Layer 2 of a small transformer language model trained on English Wikipedia (15 layers, counted from 0, width 128).
A neuron's activation on a vector x is SiLU(gate . x) times (in . x), where the dot is the dot product.
The model reads these tokens: "ext " "is " "a " "section " "on " "politic" "s" ", " "including " "ex" "cer" "p" "ts " "from " "his " "book " "F" "ear "

The vector x that enters this layer's MLP at each token. A number n stands for (n - 500) times 0.0019.
0 "ext ": 539 413 496 514 440 583 542 552 517 431 440 465 474 427 510 418 672 471 683 512 533 564 464 436 574 403 393 495 549 597 518 406 478 562 744 497 345 389 477 538 496 507 662 435 708 383 463 714 609 501 605 589 606 578 620 657 485 367 477 566 505 434 569 376 450 533 389 435 619 484 622 493 414 502 600 591 393 427 590 517 306 463 370 502 638 519 594 287 397 680 578 346 463 619 487 592 394 729 557 522 521 661 611 511 318 415 486 254 645 525 269 429 552 495 570 423 542 597 272 247 480 471 484 508 367 410 547 525
1 "is ": 493 456 493 504 371 457 640 571 458 633 516 629 633 613 540 372 425 637 537 591 446 519 369 553 501 462 412 358 435 589 584 515 512 479 536 459 389 487 469 556 472 444 571 482 443 457 511 748 533 567 620 498 469 659 456 455 395 375 526 435 496 444 575 461 622 605 510 583 547 562 502 466 493 604 649 620 575 405 353 627 391 411 437 720 640 514 487 351 331 569 723 420 594 623 599 539 537 626 601 476 457 613 574 562 461 450 434 482 581 554 137 473 420 530 618 456 589 771 448 377 329 375 482 530 394 466 496 613
2 "a ": 545 485 466 427 417 553 573 662 417 570 490 576 444 582 488 552 503 556 508 579 522 601 551 428 489 405 536 527 441 568 496 381 479 388 521 471 378 398 538 532 462 523 552 500 522 569 559 767 549 558 581 523 468 635 481 560 553 430 572 474 596 431 546 442 502 647 468 593 443 420 633 562 511 537 617 585 412 495 313 564 469 442 557 556 736 490 664 490 399 469 677 544 490 510 580 538 452 731 596 469 480 577 551 524 331 505 516 433 325 571 37 450 604 506 490 461 389 635 454 485 470 561 513 412 273 514 503 430
3 "section ": 498 451 466 673 546 594 622 512 469 613 228 615 390 346 368 397 415 573 521 362 449 531 555 526 586 538 483 513 580 547 565 489 499 534 565 523 408 276 519 434 456 535 740 482 515 372 457 809 583 568 464 586 601 546 432 474 393 619 533 507 502 492 453 516 567 422 374 475 660 408 664 459 443 554 570 489 544 467 564 494 432 404 403 701 558 593 395 418 418 583 451 424 648 472 544 396 439 597 628 573 414 670 569 563 516 605 415 352 659 568 180 385 531 546 491 471 544 459 609 508 553 371 669 405 384 397 560 527
4 "on ": 596 299 458 558 481 557 646 625 426 566 501 538 456 570 488 650 628 581 533 481 475 554 572 501 545 494 548 523 590 666 534 482 635 657 396 411 610 375 536 267 488 542 450 359 462 526 501 825 458 535 405 634 583 540 580 643 582 539 610 508 612 458 685 558 481 524 578 563 547 726 438 517 496 580 544 673 542 500 456 547 461 497 548 710 635 520 452 494 351 574 520 471 464 531 629 520 643 747 591 560 276 551 504 505 543 478 411 445 554 523 209 480 606 601 616 390 559 523 659 472 459 434 625 415 303 485 573 684
5 "politic": 472 566 575 592 396 666 595 499 589 566 460 522 675 255 554 409 755 643 572 510 448 416 336 456 724 501 458 559 499 510 525 583 527 366 529 407 572 524 539 455 453 450 398 544 484 644 476 517 598 486 504 248 439 420 660 584 473 571 558 594 613 575 501 546 334 416 448 521 585 277 549 560 522 479 555 559 544 507 504 646 587 428 542 412 729 502 565 175 316 493 522 504 539 545 522 451 147 205 554 396 751 486 512 485 410 443 381 526 751 571 554 471 685 506 525 466 622 466 441 348 502 512 573 263 451 455 441 680
6 "s": 516 470 583 552 536 655 481 638 404 647 468 443 573 628 476 423 536 475 389 366 421 411 404 444 660 539 389 370 469 468 619 543 611 465 413 520 579 552 553 468 466 506 782 441 518 436 575 676 604 512 427 449 557 666 547 456 379 508 573 514 615 478 564 396 351 633 484 579 512 484 463 463 517 558 537 500 591 578 359 497 109 445 228 510 480 661 469 661 425 450 553 554 506 367 527 402 671 804 650 372 555 585 533 479 372 412 527 368 493 512 495 610 780 378 616 403 605 388 552 341 421 496 369 509 453 522 595 395
7 ", ": 486 414 471 469 510 518 559 598 484 607 522 583 408 563 501 373 464 737 513 515 495 501 436 425 578 515 358 553 476 501 496 619 615 481 504 414 495 544 472 543 508 555 539 519 403 464 477 777 397 573 528 433 624 561 468 582 462 515 587 602 546 535 559 523 544 491 485 524 552 524 509 432 495 537 503 663 372 648 393 488 325 401 354 511 521 580 546 316 582 426 375 459 409 545 593 455 433 559 584 429 443 515 577 472 610 454 420 576 376 678 77 453 630 452 483 563 370 664 307 477 556 387 466 548 326 562 504 378
8 "including ": 561 553 530 373 446 527 629 615 485 550 468 634 553 653 421 421 532 466 509 397 511 578 423 450 493 648 469 489 486 631 588 555 526 661 537 529 575 379 437 539 434 480 433 390 354 517 345 651 392 504 641 469 605 520 627 588 636 454 550 601 546 509 587 691 508 470 409 488 493 766 412 567 382 748 461 573 601 669 462 541 456 486 334 685 699 547 437 445 386 488 441 541 583 671 541 564 540 675 635 407 368 665 563 452 523 465 498 325 473 616 156 509 533 408 617 610 515 563 475 350 530 471 414 619 371 596 488 628
9 "ex": 688 479 593 375 446 576 517 589 412 566 547 580 545 409 319 468 672 526 552 368 520 447 489 442 599 391 473 432 475 557 740 546 514 487 438 333 545 459 310 522 301 474 518 465 610 430 749 690 569 619 466 667 443 593 582 560 498 538 560 421 577 573 757 318 409 496 376 517 656 411 464 498 444 591 530 514 608 477 453 499 398 502 535 489 570 566 464 272 548 558 399 502 538 483 492 616 367 655 557 465 682 468 544 517 394 405 542 594 625 466 602 474 597 586 524 566 540 518 391 450 299 451 446 552 468 564 307 393
10 "cer": 457 682 453 481 421 568 485 410 541 488 495 560 510 433 448 530 572 539 354 440 566 481 406 402 637 486 429 360 682 747 525 540 624 462 433 373 642 359 442 427 483 552 652 371 573 348 542 606 611 464 453 380 610 707 765 658 545 398 520 381 593 458 701 487 508 455 393 561 659 563 642 607 532 656 508 497 632 417 454 533 295 459 606 513 470 631 598 491 511 629 630 562 475 522 621 572 581 503 530 101 402 497 495 637 407 454 509 602 373 443 608 499 474 593 461 399 516 479 473 556 475 477 638 329 466 447 532 458
11 "p": 614 417 543 282 510 546 489 656 368 520 502 498 532 587 361 398 718 451 463 549 536 274 587 531 659 473 326 495 490 664 558 363 547 484 544 564 422 615 588 457 478 527 730 514 570 401 746 741 694 462 552 336 493 635 562 350 555 297 509 538 640 334 555 434 398 372 438 418 382 356 442 453 453 601 408 404 537 566 599 359 575 331 417 497 611 601 535 559 549 517 653 515 596 495 671 381 445 667 606 534 549 497 482 460 436 486 467 563 256 570 434 597 683 445 476 477 550 431 460 401 380 511 449 543 567 443 561 489
12 "ts ": 430 399 521 531 548 516 610 553 493 658 491 339 439 690 424 467 583 610 530 615 434 548 283 496 520 614 386 383 449 575 597 510 494 569 344 352 406 386 555 524 496 402 552 473 463 358 535 835 414 423 719 478 559 445 549 569 434 357 539 534 416 468 457 387 410 618 501 606 499 670 514 441 637 626 581 672 541 484 508 463 431 496 249 787 741 549 418 511 551 538 215 487 469 473 490 471 561 519 530 453 472 582 583 425 431 521 545 404 737 599 218 577 499 482 431 474 411 495 296 528 417 424 484 437 390 424 503 603
13 "from ": 704 484 490 433 431 537 552 611 474 483 502 528 573 610 514 501 517 651 287 470 513 648 472 516 587 581 475 464 473 663 557 722 405 623 442 523 548 439 584 474 432 540 476 429 473 536 658 683 460 658 478 487 437 521 631 475 712 459 558 610 533 535 668 576 528 443 547 472 309 526 377 525 435 770 554 614 477 532 400 561 288 528 363 509 605 485 436 518 475 607 286 416 491 519 522 504 510 722 470 558 290 491 553 417 683 572 439 382 545 560 190 415 708 538 575 448 496 612 584 517 443 461 415 470 355 604 524 606
14 "his ": 566 420 505 498 378 515 602 405 414 445 468 423 514 683 456 563 609 596 530 493 489 538 424 520 411 415 456 544 594 543 498 533 470 453 290 504 633 413 577 439 568 498 589 370 481 548 600 605 491 455 636 453 423 439 564 439 539 506 371 589 636 513 528 553 482 516 415 599 476 378 675 551 656 541 555 595 526 627 429 470 465 335 463 588 775 535 581 302 461 537 536 586 530 408 387 518 441 735 577 671 463 581 630 443 410 377 549 224 390 558 173 359 554 430 624 355 513 660 336 368 391 458 453 475 360 681 460 479
15 "book ": 488 428 525 498 537 492 608 574 547 572 389 504 434 537 450 480 525 636 561 462 554 500 576 518 659 426 399 426 422 602 388 562 528 648 624 444 449 606 496 413 514 445 784 405 650 416 478 598 575 417 728 451 582 458 399 669 415 444 593 585 516 365 561 548 409 480 584 444 682 443 493 538 577 652 613 620 496 487 580 532 371 433 368 481 477 499 405 249 510 536 304 405 625 510 475 572 368 508 521 447 626 631 575 476 418 427 524 246 662 606 265 329 573 405 603 445 598 557 401 290 562 370 611 571 330 495 684 584
16 "F": 519 511 491 437 446 629 393 602 392 515 615 372 393 468 476 531 702 408 395 497 404 331 367 483 488 471 398 445 326 613 496 663 503 553 471 552 412 585 531 393 513 422 878 407 384 524 453 832 595 400 508 536 628 576 549 622 639 278 531 442 454 478 599 573 495 449 371 543 501 428 407 590 504 430 523 583 575 484 447 547 450 420 380 462 685 535 608 370 558 410 682 663 574 555 503 250 574 685 628 244 575 657 459 357 419 548 537 525 455 619 625 449 523 492 356 350 486 597 404 440 683 402 599 459 429 478 546 597
17 "ear ": 520 350 458 530 575 473 640 456 576 517 655 489 620 537 535 514 512 651 471 619 562 520 350 465 463 476 433 370 706 608 435 290 446 520 576 503 525 424 438 255 455 538 462 555 527 424 568 614 529 353 719 470 555 657 442 472 469 417 491 650 499 398 621 588 281 654 522 591 600 482 437 459 472 475 583 579 526 520 586 552 433 422 381 581 572 622 448 192 459 437 644 432 504 503 532 470 356 434 480 433 336 555 536 434 508 493 475 278 446 596 163 388 627 453 419 388 648 576 343 383 398 442 566 535 523 500 527 755

Each question shows the input weights of one neuron of the MLP. A number n stands for (n - 500) times 0.0019.

n251 gate: 468 339 596 710 338 564 415 578 618 450 278 668 329 500 460 553 551 388 744 629 450 553 620 508 307 584 481 562 356 533 473 521 643 411 470 512 549 504 400 613 281 409 598 455 677 437 458 439 617 484 573 226 489 399 490 449 236 565 489 613 389 511 675 344 327 609 332 434 507 266 569 739 575 395 430 538 504 337 709 401 312 382 328 563 546 653 289 254 254 484 429 285 634 564 573 340 426 579 512 456 599 592 621 593 364 526 567 404 300 415 579 539 560 399 411 377 561 606 379 664 410 316 697 622 527 402 397 658
n251 in: 478 327 534 537 619 534 611 649 558 432 459 761 316 552 248 544 413 424 709 642 479 497 554 479 370 464 546 679 388 552 368 513 470 545 430 441 350 523 530 522 548 347 575 511 583 384 348 554 468 552 603 398 710 276 403 422 308 445 503 662 335 425 538 313 175 566 539 411 584 442 466 568 674 429 434 665 474 587 707 352 446 436 473 553 605 529 436 328 527 521 373 377 582 583 472 689 500 584 401 351 674 533 645 403 372 550 563 351 406 395 371 395 591 564 533 479 532 350 405 473 367 450 579 503 590 500 602 486
On which two tokens does it fire most, strongest first? 15 "book ", 0 "ext "

n163 gate: 426 451 440 428 484 591 689 429 427 580 410 401 696 470 402 638 448 549 642 471 398 526 432 459 556 643 555 532 622 392 454 620 609 617 718 611 575 503 437 479 668 393 518 421 466 470 757 538 466 324 482 471 405 544 380 289 464 529 472 492 483 508 474 584 508 640 527 459 465 442 433 615 570 550 474 364 374 569 476 436 533 503 511 448 380 470 376 435 435 401 516 552 537 400 409 618 349 319 339 580 541 473 489 440 492 673 332 508 531 284 492 568 552 580 590 517 409 450 475 525 508 449 522 306 443 436 563 418
n163 in: 478 398 462 399 563 558 709 423 360 619 383 411 684 531 461 631 446 539 648 478 447 565 486 503 548 587 491 620 616 365 458 592 633 645 709 598 505 455 497 484 602 369 532 408 494 557 680 597 590 293 495 455 384 575 381 406 568 564 440 639 494 517 461 522 588 630 427 627 528 524 456 540 579 595 509 460 380 583 445 465 587 448 572 486 399 567 354 488 456 454 503 645 521 486 420 630 411 289 281 659 523 525 540 408 459 631 400 526 548 251 600 492 557 633 594 536 409 436 497 526 506 404 480 295 405 364 619 521
On which two tokens does it fire most, strongest first? 16 "F", 5 "politic"

n230 gate: 450 534 412 569 447 583 273 330 500 567 624 477 466 486 564 503 575 360 373 532 446 536 398 585 460 489 588 427 377 438 552 482 356 651 478 563 583 421 481 488 427 481 371 488 597 620 472 542 594 552 551 341 570 508 660 535 406 438 708 487 551 449 385 531 503 367 532 606 729 434 523 359 550 303 334 531 605 687 519 580 536 603 392 420 534 387 680 437 659 456 574 324 645 608 643 477 518 455 606 454 532 645 486 494 489 401 539 643 352 497 528 568 482 473 618 511 588 531 444 552 449 472 508 574 574 588 448 489
n230 in: 417 484 656 500 597 486 621 483 571 406 365 587 531 445 476 457 591 602 557 473 558 389 585 399 618 484 458 582 638 673 477 710 461 419 601 471 607 447 567 457 627 579 545 506 307 431 333 406 612 553 443 590 699 567 396 619 508 671 447 609 523 511 585 495 524 397 581 558 338 518 446 443 592 664 581 382 465 316 440 450 494 358 559 453 641 345 508 488 445 521 569 564 627 319 503 526 381 500 402 571 527 566 500 471 527 656 662 325 458 546 508 535 429 638 403 506 538 417 526 559 416 646 423 556 413 511 544 327
Its three highest activations, in order, are on tokens 5 "politic", 12 "ts ", 10 "cer"

n225 gate: 520 467 637 408 531 411 708 516 569 513 612 575 510 573 441 490 603 331 655 574 408 531 423 537 500 406 444 418 461 505 318 389 553 319 577 416 607 569 426 589 528 461 504 593 435 523 460 435 569 534 483 541 394 509 521 389 557 500 385 500 440 578 507 407 561 493 547 452 480 474 481 547 393 422 582 439 552 566 525 474 723 341 481 491 394 400 449 570 543 493 556 475 404 576 505 515 482 468 470 505 420 382 559 527 431 586 356 535 607 437 642 431 590 473 576 572 475 562 564 470 536 507 505 435 360 495 567 392
n225 in: 505 495 616 510 425 438 665 466 413 422 585 523 420 663 498 507 600 452 577 545 371 583 539 458 474 464 471 450 471 450 548 495 618 416 583 563 688 510 524 540 560 471 530 405 500 565 505 509 584 705 491 566 530 520 569 343 599 543 360 567 342 500 587 409 559 560 602 485 545 565 535 482 398 522 419 515 398 574 505 530 683 495 461 532 433 448 620 450 616 362 486 519 558 404 702 612 481 443 536 517 513 376 554 624 434 654 488 502 594 508 719 547 481 561 493 571 472 448 522 466 398 555 622 318 475 493 580 450
On which token does it fire most, and how strongly? 15 "book ", at about 0.1

n100 gate: 375 431 441 626 566 586 448 517 318 527 410 414 622 439 538 468 399 700 513 445 456 361 454 509 472 536 390 569 436 575 494 546 615 479 466 509 750 610 413 509 667 655 492 657 585 604 468 573 503 545 505 475 422 617 611 555 505 459 580 546 372 503 375 430 667 562 388 565 566 573 396 427 427 446 689 589 478 583 415 519 426 590 574 378 230 431 669 383 573 536 635 410 395 562 518 550 481 484 337 605 495 374 497 509 557 582 457 556 457 414 458 446 508 560 466 582 470 324 431 497 712 397 567 376 477 503 556 245
n100 in: 482 516 327 652 450 470 462 549 517 540 280 513 581 532 601 492 690 680 434 434 378 560 450 626 532 335 448 656 492 465 689 479 630 671 456 463 649 535 467 632 524 570 528 576 602 620 455 442 482 644 562 478 461 577 500 465 565 321 472 581 293 540 500 510 489 474 397 598 343 452 567 409 180 408 563 556 428 580 359 402 469 410 519 346 401 492 659 460 511 576 555 571 551 621 392 451 409 404 585 460 524 347 486 603 471 459 494 571 508 500 551 450 456 396 464 497 471 531 486 566 548 387 519 462 620 647 369 446
On which token does it fire most? 7 ", "

n75 gate: 414 560 500 468 430 479 423 422 607 435 413 387 527 623 444 405 543 503 438 463 491 583 478 447 414 446 497 696 609 388 536 638 460 524 377 509 465 491 538 519 659 491 437 439 714 477 473 548 561 424 429 388 491 550 463 579 616 398 447 467 410 663 640 453 539 602 581 529 455 575 232 323 531 432 363 644 514 618 483 348 515 662 488 247 614 526 643 539 248 460 442 570 476 631 419 581 379 542 472 483 580 445 768 458 643 218 593 468 593 532 465 628 459 399 471 382 342 548 441 520 441 505 506 549 482 494 382 614
n75 in: 430 506 581 650 479 494 444 576 509 550 416 494 559 512 512 444 599 500 430 450 553 589 434 432 482 437 536 604 638 336 465 641 362 563 418 572 426 509 578 761 679 435 409 443 776 452 451 546 486 322 540 439 654 491 472 491 555 527 451 410 541 613 697 532 430 555 520 557 418 590 246 468 374 512 560 515 479 646 418 277 423 704 439 249 685 684 690 553 316 442 416 494 491 613 440 486 480 562 558 473 505 530 632 365 544 254 494 585 554 526 405 590 471 453 382 271 335 550 429 388 571 497 455 485 437 568 326 585
On which token does it fire most? 14 "his "

n318 gate: 605 648 536 417 488 510 489 410 594 580 392 539 296 483 640 533 678 487 435 534 627 559 526 697 493 458 433 541 515 451 334 555 414 609 510 505 544 453 435 446 486 515 484 536 642 525 627 448 521 367 409 548 292 613 473 549 488 619 651 576 477 639 435 493 594 434 476 540 512 435 536 588 452 568 414 631 597 484 442 422 344 548 590 348 471 634 390 606 497 367 431 555 495 505 583 453 455 502 465 517 551 507 492 516 548 428 465 580 500 514 528 512 429 580 602 451 439 569 569 737 602 605 544 619 596 558 525 567
n318 in: 545 353 354 458 508 657 357 483 438 546 369 508 704 535 602 463 488 543 431 564 471 660 616 556 522 655 428 755 475 424 506 640 642 546 467 552 500 569 456 491 463 546 534 525 747 566 492 468 474 392 591 612 500 561 631 457 516 378 447 516 426 669 587 630 374 655 390 445 368 549 401 642 405 550 393 592 473 486 602 352 436 665 483 472 603 392 508 517 354 456 232 533 526 421 503 495 524 522 500 522 483 382 345 434 564 331 514 555 544 500 508 481 547 538 627 558 419 596 415 569 403 513 424 514 595 454 470 600
On which token does it fire most, and how strongly? 13 "from ", at about 0.12

n51 gate: 450 453 474 539 610 478 582 373 596 438 554 528 596 535 578 378 689 483 694 578 423 484 455 609 476 413 613 424 503 552 370 526 618 506 486 480 482 371 624 575 642 360 588 644 546 591 447 594 613 387 510 565 469 536 533 338 558 632 363 350 486 481 442 408 607 408 628 588 476 600 596 482 485 536 486 416 427 448 470 657 377 426 761 533 326 560 340 600 628 574 373 541 497 455 491 410 560 430 485 546 704 684 514 555 476 386 517 492 581 575 421 489 411 436 384 618 446 554 556 370 384 596 590 608 511 403 459 531
n51 in: 548 567 519 447 548 310 398 636 655 270 546 389 543 587 568 505 734 465 573 470 381 537 483 668 577 536 557 520 422 567 418 520 552 446 526 503 603 380 448 585 596 495 473 454 522 422 460 512 597 459 468 628 428 550 645 467 629 612 582 430 503 639 431 443 586 443 545 560 467 493 653 433 643 566 538 534 431 511 538 584 574 641 545 461 448 620 354 532 592 483 432 484 581 355 527 505 398 548 489 388 474 609 423 538 492 382 508 555 544 705 640 503 493 300 391 590 548 476 636 442 469 632 518 531 373 546 378 500
On which token does it fire most? 17 "ear "

n146 gate: 563 379 382 442 517 517 513 566 447 492 406 537 430 295 445 369 356 393 445 514 604 513 457 555 690 452 389 411 486 506 390 448 382 444 532 465 479 225 489 484 363 595 500 513 426 517 546 430 554 536 380 403 642 428 443 619 443 506 442 641 465 402 377 647 384 392 469 559 542 587 450 442 668 445 482 425 700 685 370 564 486 752 414 469 440 394 462 500 456 448 451 474 621 571 500 449 535 686 567 397 457 432 590 343 549 560 283 409 645 313 577 546 562 569 369 462 522 663 523 429 533 449 391 600 491 594 393 441
n146 in: 492 480 451 403 425 479 500 383 318 503 399 502 535 565 637 492 478 439 466 528 519 465 424 437 669 675 275 435 558 393 450 594 476 503 537 423 585 521 492 564 467 461 502 320 431 484 586 308 556 625 413 356 589 634 430 516 427 624 406 568 421 518 522 558 333 397 517 658 536 291 435 520 554 551 481 503 604 611 461 343 513 561 393 402 449 425 620 505 352 455 500 513 552 607 354 569 510 402 631 378 495 387 454 425 508 508 447 484 487 312 397 477 477 631 476 470 513 538 375 572 516 525 359 587 641 477 305 467
On which token does it fire most? 6 "s"

n307 gate: 551 562 564 554 396 476 479 558 535 510 527 471 496 463 614 516 460 450 452 533 463 404 555 392 354 480 561 533 472 557 436 369 494 562 538 576 416 528 437 452 438 525 379 557 525 437 443 618 538 467 459 570 619 476 473 454 515 585 538 557 529 516 506 379 681 400 509 545 517 533 526 574 589 438 336 532 521 417 523 345 518 492 586 532 593 589 443 578 371 561 422 534 440 458 504 532 474 506 447 527 486 476 458 467 444 508 478 494 434 513 458 352 600 408 516 448 485 441 484 374 539 522 498 605 533 521 624 510
n307 in: 465 530 437 464 515 398 544 433 574 489 546 407 417 469 386 544 491 500 485 552 421 496 466 517 502 394 621 449 330 668 418 476 502 493 543 575 536 518 565 547 380 432 502 660 383 308 349 668 410 502 525 476 541 446 568 581 555 450 343 451 560 619 325 549 646 400 510 415 535 537 408 519 476 530 519 477 443 418 413 518 530 457 579 576 487 553 433 607 544 538 384 491 584 550 526 458 511 520 411 504 496 451 516 652 476 588 498 451 521 611 475 586 600 456 556 425 465 436 599 421 704 439 445 513 563 478 538 493
On which two tokens does it fire most, strongest first? 9 "ex", 5 "politic"

n35 gate: 428 519 438 500 493 437 388 617 505 597 521 475 426 341 573 467 458 617 486 428 474 620 453 521 480 493 545 446 433 507 578 452 337 541 500 751 409 517 632 573 528 502 446 671 544 542 568 547 483 325 491 504 515 510 509 556 514 515 674 493 590 498 445 433 473 403 406 537 597 636 464 521 348 409 503 399 369 440 408 578 477 577 683 535 628 476 690 410 291 697 428 400 464 581 477 453 476 476 508 364 480 592 596 580 562 393 515 580 453 574 426 469 505 447 450 412 476 650 566 500 551 425 471 634 601 488 584 423
n35 in: 538 531 440 490 493 482 463 428 426 495 407 456 464 446 585 587 416 469 366 623 604 588 486 390 579 542 512 640 572 586 398 526 686 583 492 536 521 463 443 522 430 568 688 356 580 351 436 477 488 597 460 403 452 528 491 405 540 539 651 526 510 409 576 424 565 595 500 500 432 468 551 382 612 672 424 578 612 330 536 570 465 625 603 570 467 480 517 588 559 433 435 448 469 531 516 544 405 361 345 444 518 527 612 417 432 691 545 398 587 514 484 536 443 342 587 586 388 474 554 352 517 470 645 458 295 439 512 552
On which token does it fire most? 0 "ext "

n71 gate: 466 451 544 469 541 565 538 517 488 516 437 517 355 551 539 476 560 557 434 424 453 522 464 662 546 488 422 576 535 514 641 579 657 581 635 358 504 514 453 436 492 553 496 414 605 519 615 414 477 433 454 610 466 641 524 440 610 512 357 398 485 644 495 581 390 466 457 498 557 526 599 596 381 490 428 498 415 455 516 474 414 448 531 441 347 456 493 681 561 281 459 521 512 452 424 595 547 424 591 632 450 432 474 377 591 355 626 578 567 474 544 403 534 376 559 596 576 575 505 462 617 620 514 446 566 617 430 539
n71 in: 465 468 634 478 491 587 590 392 450 462 394 416 440 522 533 437 539 571 543 521 431 491 386 689 567 459 605 495 544 507 602 549 570 589 648 434 541 537 383 417 467 507 553 391 360 558 570 463 493 515 564 569 510 596 429 593 602 502 327 437 525 601 508 626 396 609 576 381 567 471 432 516 450 480 490 465 543 495 390 331 527 413 488 424 348 488 533 644 566 317 596 441 528 608 403 612 495 407 531 641 361 551 498 457 668 444 633 476 549 433 443 380 560 360 480 523 593 550 455 475 507 484 447 351 652 455 437 434
On which token does it fire most? 2 "a "

n214 gate: 549 477 544 479 418 392 411 533 554 452 487 511 394 512 406 527 500 591 482 405 414 537 560 432 474 491 528 462 517 488 451 441 437 551 502 427 543 566 351 588 434 560 371 473 538 491 484 600 460 408 526 511 473 502 473 377 473 414 489 502 449 491 577 473 532 633 400 420 572 534 424 553 523 475 531 576 459 438 498 443 575 552 611 468 508 507 529 471 475 534 396 518 475 465 444 441 592 572 592 498 516 517 509 420 431 460 579 628 528 561 437 429 497 456 521 507 454 477 511 558 517 551 547 442 504 565 453 471
n214 in: 364 552 465 589 418 563 321 567 408 452 474 461 435 486 490 545 532 517 471 401 546 585 515 458 517 411 542 457 611 420 496 512 433 533 447 528 513 504 514 610 358 446 500 461 500 384 446 593 525 390 475 491 597 430 508 466 483 462 532 524 484 493 426 525 521 517 447 518 521 503 391 517 581 615 469 496 438 520 459 415 564 526 528 489 568 517 507 405 442 526 481 505 568 498 612 505 441 565 422 554 520 558 538 500 427 426 472 553 433 486 467 575 480 577 509 546 584 507 543 472 431 439 549 532 500 603 396 405
On which two tokens does it fire most, strongest first? 9 "ex", 2 "a "

n97 gate: 441 485 455 376 406 446 591 477 306 567 426 465 492 646 363 476 473 457 455 413 535 510 403 295 528 296 357 525 538 573 407 432 447 566 539 670 279 482 546 335 497 495 399 687 529 627 547 676 556 570 423 455 479 448 379 507 415 408 371 502 664 558 546 451 572 483 522 411 403 538 568 382 492 438 374 487 463 396 575 449 433 490 467 410 444 513 554 585 637 696 412 508 418 441 667 619 590 512 456 512 473 444 471 423 453 492 400 510 478 402 457 424 332 527 554 415 500 544 448 551 453 634 563 549 428 510 505 500
n97 in: 379 470 443 497 520 519 533 650 565 393 375 500 514 453 615 473 445 805 480 508 629 490 540 494 438 443 592 562 615 560 632 505 461 541 550 568 537 385 495 480 450 397 572 544 536 516 567 592 676 589 362 556 314 497 582 449 528 451 500 389 407 430 625 389 551 503 517 615 254 505 576 647 376 374 461 527 309 558 503 621 388 495 585 439 440 438 495 607 500 475 462 495 339 434 558 525 412 390 486 701 467 568 503 379 457 735 505 453 483 514 542 515 457 520 595 626 610 414 306 553 485 441 557 550 536 559 526 530
On which token does it fire most, and how strongly? 8 "including ", at about 0.071

n252 gate: 474 497 627 552 655 437 581 500 455 487 450 390 542 508 313 617 460 336 364 361 444 497 435 401 556 414 576 497 457 658 463 459 454 517 443 458 431 546 335 387 533 643 413 620 452 535 569 532 575 631 553 510 586 401 525 556 554 585 440 386 304 412 372 531 474 474 453 468 363 447 472 424 663 426 577 484 540 514 423 421 662 390 464 465 588 410 395 528 480 465 633 408 615 690 534 449 503 651 607 519 502 365 558 418 558 568 377 440 482 565 462 586 376 292 438 373 532 639 647 546 563 520 575 381 624 289 435 514
n252 in: 593 458 500 620 517 458 535 575 482 468 595 463 599 474 481 484 454 463 492 583 591 498 479 476 284 472 414 418 393 446 560 456 480 484 631 571 459 391 610 531 632 562 442 471 468 305 527 569 458 343 500 479 475 482 476 622 529 509 513 595 543 457 530 407 464 529 632 441 515 545 527 474 670 609 433 531 500 417 470 439 438 449 309 599 639 517 492 546 539 484 546 441 530 540 660 463 374 511 345 530 516 511 554 402 479 405 425 489 465 377 465 418 452 400 533 365 429 669 482 480 519 525 496 507 541 455 478 457
On which token does it fire most? 11 "p"

n177 gate: 547 589 355 432 667 585 426 454 611 364 444 597 649 455 579 503 526 438 425 503 494 393 513 382 611 566 352 407 580 511 497 474 610 410 590 466 566 629 384 512 494 400 594 479 332 492 626 314 577 537 449 351 376 470 416 429 492 445 568 637 425 410 525 541 599 510 587 607 636 463 492 448 575 473 466 470 795 463 476 644 443 347 541 554 381 519 526 531 447 523 725 538 514 567 430 553 533 411 517 479 466 524 525 517 612 619 516 311 597 547 485 505 377 518 371 716 521 359 547 465 542 629 572 438 478 426 567 539
n177 in: 544 602 362 480 700 529 484 506 538 429 462 615 613 483 461 593 646 420 492 409 529 352 594 357 561 539 446 467 587 573 426 473 624 379 463 509 553 675 494 655 576 420 545 481 435 551 615 487 468 494 590 430 355 486 477 464 444 356 574 611 342 375 509 514 538 602 616 399 550 427 378 509 643 486 435 483 713 408 478 585 431 372 560 613 462 642 380 371 482 576 709 523 567 595 391 479 540 442 479 489 503 647 497 559 680 716 571 316 497 590 432 508 309 572 472 703 483 410 709 528 517 577 559 367 462 376 559 468
On which two tokens does it fire most, strongest first? 10 "cer", 7 ", "

n195 gate: 541 736 500 521 562 476 537 572 535 413 443 378 486 414 719 410 375 525 529 605 607 387 505 523 549 484 677 383 437 602 339 490 390 376 503 599 425 476 529 442 568 487 577 726 530 484 592 611 475 344 421 505 405 433 498 296 563 593 484 389 495 560 561 482 539 578 603 442 420 588 527 537 543 495 320 540 461 420 410 618 406 510 580 386 376 625 602 409 492 460 401 429 593 386 478 522 497 469 455 492 573 603 355 641 477 391 428 489 533 503 392 467 402 503 518 679 549 424 644 346 443 654 479 503 437 417 545 453
n195 in: 420 609 495 503 662 556 536 534 548 424 478 389 538 420 675 414 489 636 519 571 500 418 560 464 415 600 722 439 596 655 511 502 399 353 403 571 480 531 513 414 558 441 603 587 622 440 593 625 465 440 522 514 492 497 669 408 502 600 561 400 551 593 516 505 480 527 593 435 337 624 374 517 629 513 339 476 457 448 589 658 365 503 574 435 455 544 442 378 481 520 560 471 511 440 470 493 371 434 441 564 649 477 317 737 381 458 426 377 418 609 512 543 448 487 581 486 462 575 543 298 576 625 510 508 432 454 601 560
On which token does it fire most? 8 "including "

n302 gate: 472 488 505 455 462 527 549 579 592 459 669 551 489 591 426 600 458 327 392 480 547 563 487 531 549 573 482 500 463 396 362 588 458 552 561 346 530 455 516 664 689 637 560 567 464 358 403 287 528 425 498 542 400 622 507 459 653 405 401 487 688 606 361 548 495 510 642 526 490 495 394 486 460 436 616 447 562 544 384 341 596 292 425 645 510 554 513 516 421 568 437 439 648 513 352 517 397 544 494 337 554 474 602 492 536 516 519 458 685 390 446 667 568 495 437 462 500 616 592 375 431 446 474 447 678 384 374 443
n302 in: 665 456 454 463 374 574 455 477 644 561 675 531 412 574 346 607 530 323 529 467 432 614 458 556 526 651 521 462 500 410 435 512 485 570 529 357 544 487 391 625 700 538 520 381 370 389 381 363 483 445 446 420 362 576 474 452 512 495 445 502 460 592 314 537 510 470 573 580 465 394 503 620 400 405 726 503 673 467 373 517 524 422 503 641 403 423 520 392 535 572 413 451 546 507 465 519 500 599 575 393 537 344 468 617 465 589 471 594 601 449 476 622 636 472 328 519 525 521 572 435 454 473 490 396 649 391 510 370
Its three highest activations, in order, are on tokens 4 "on ", 7 ", ", 2 "a "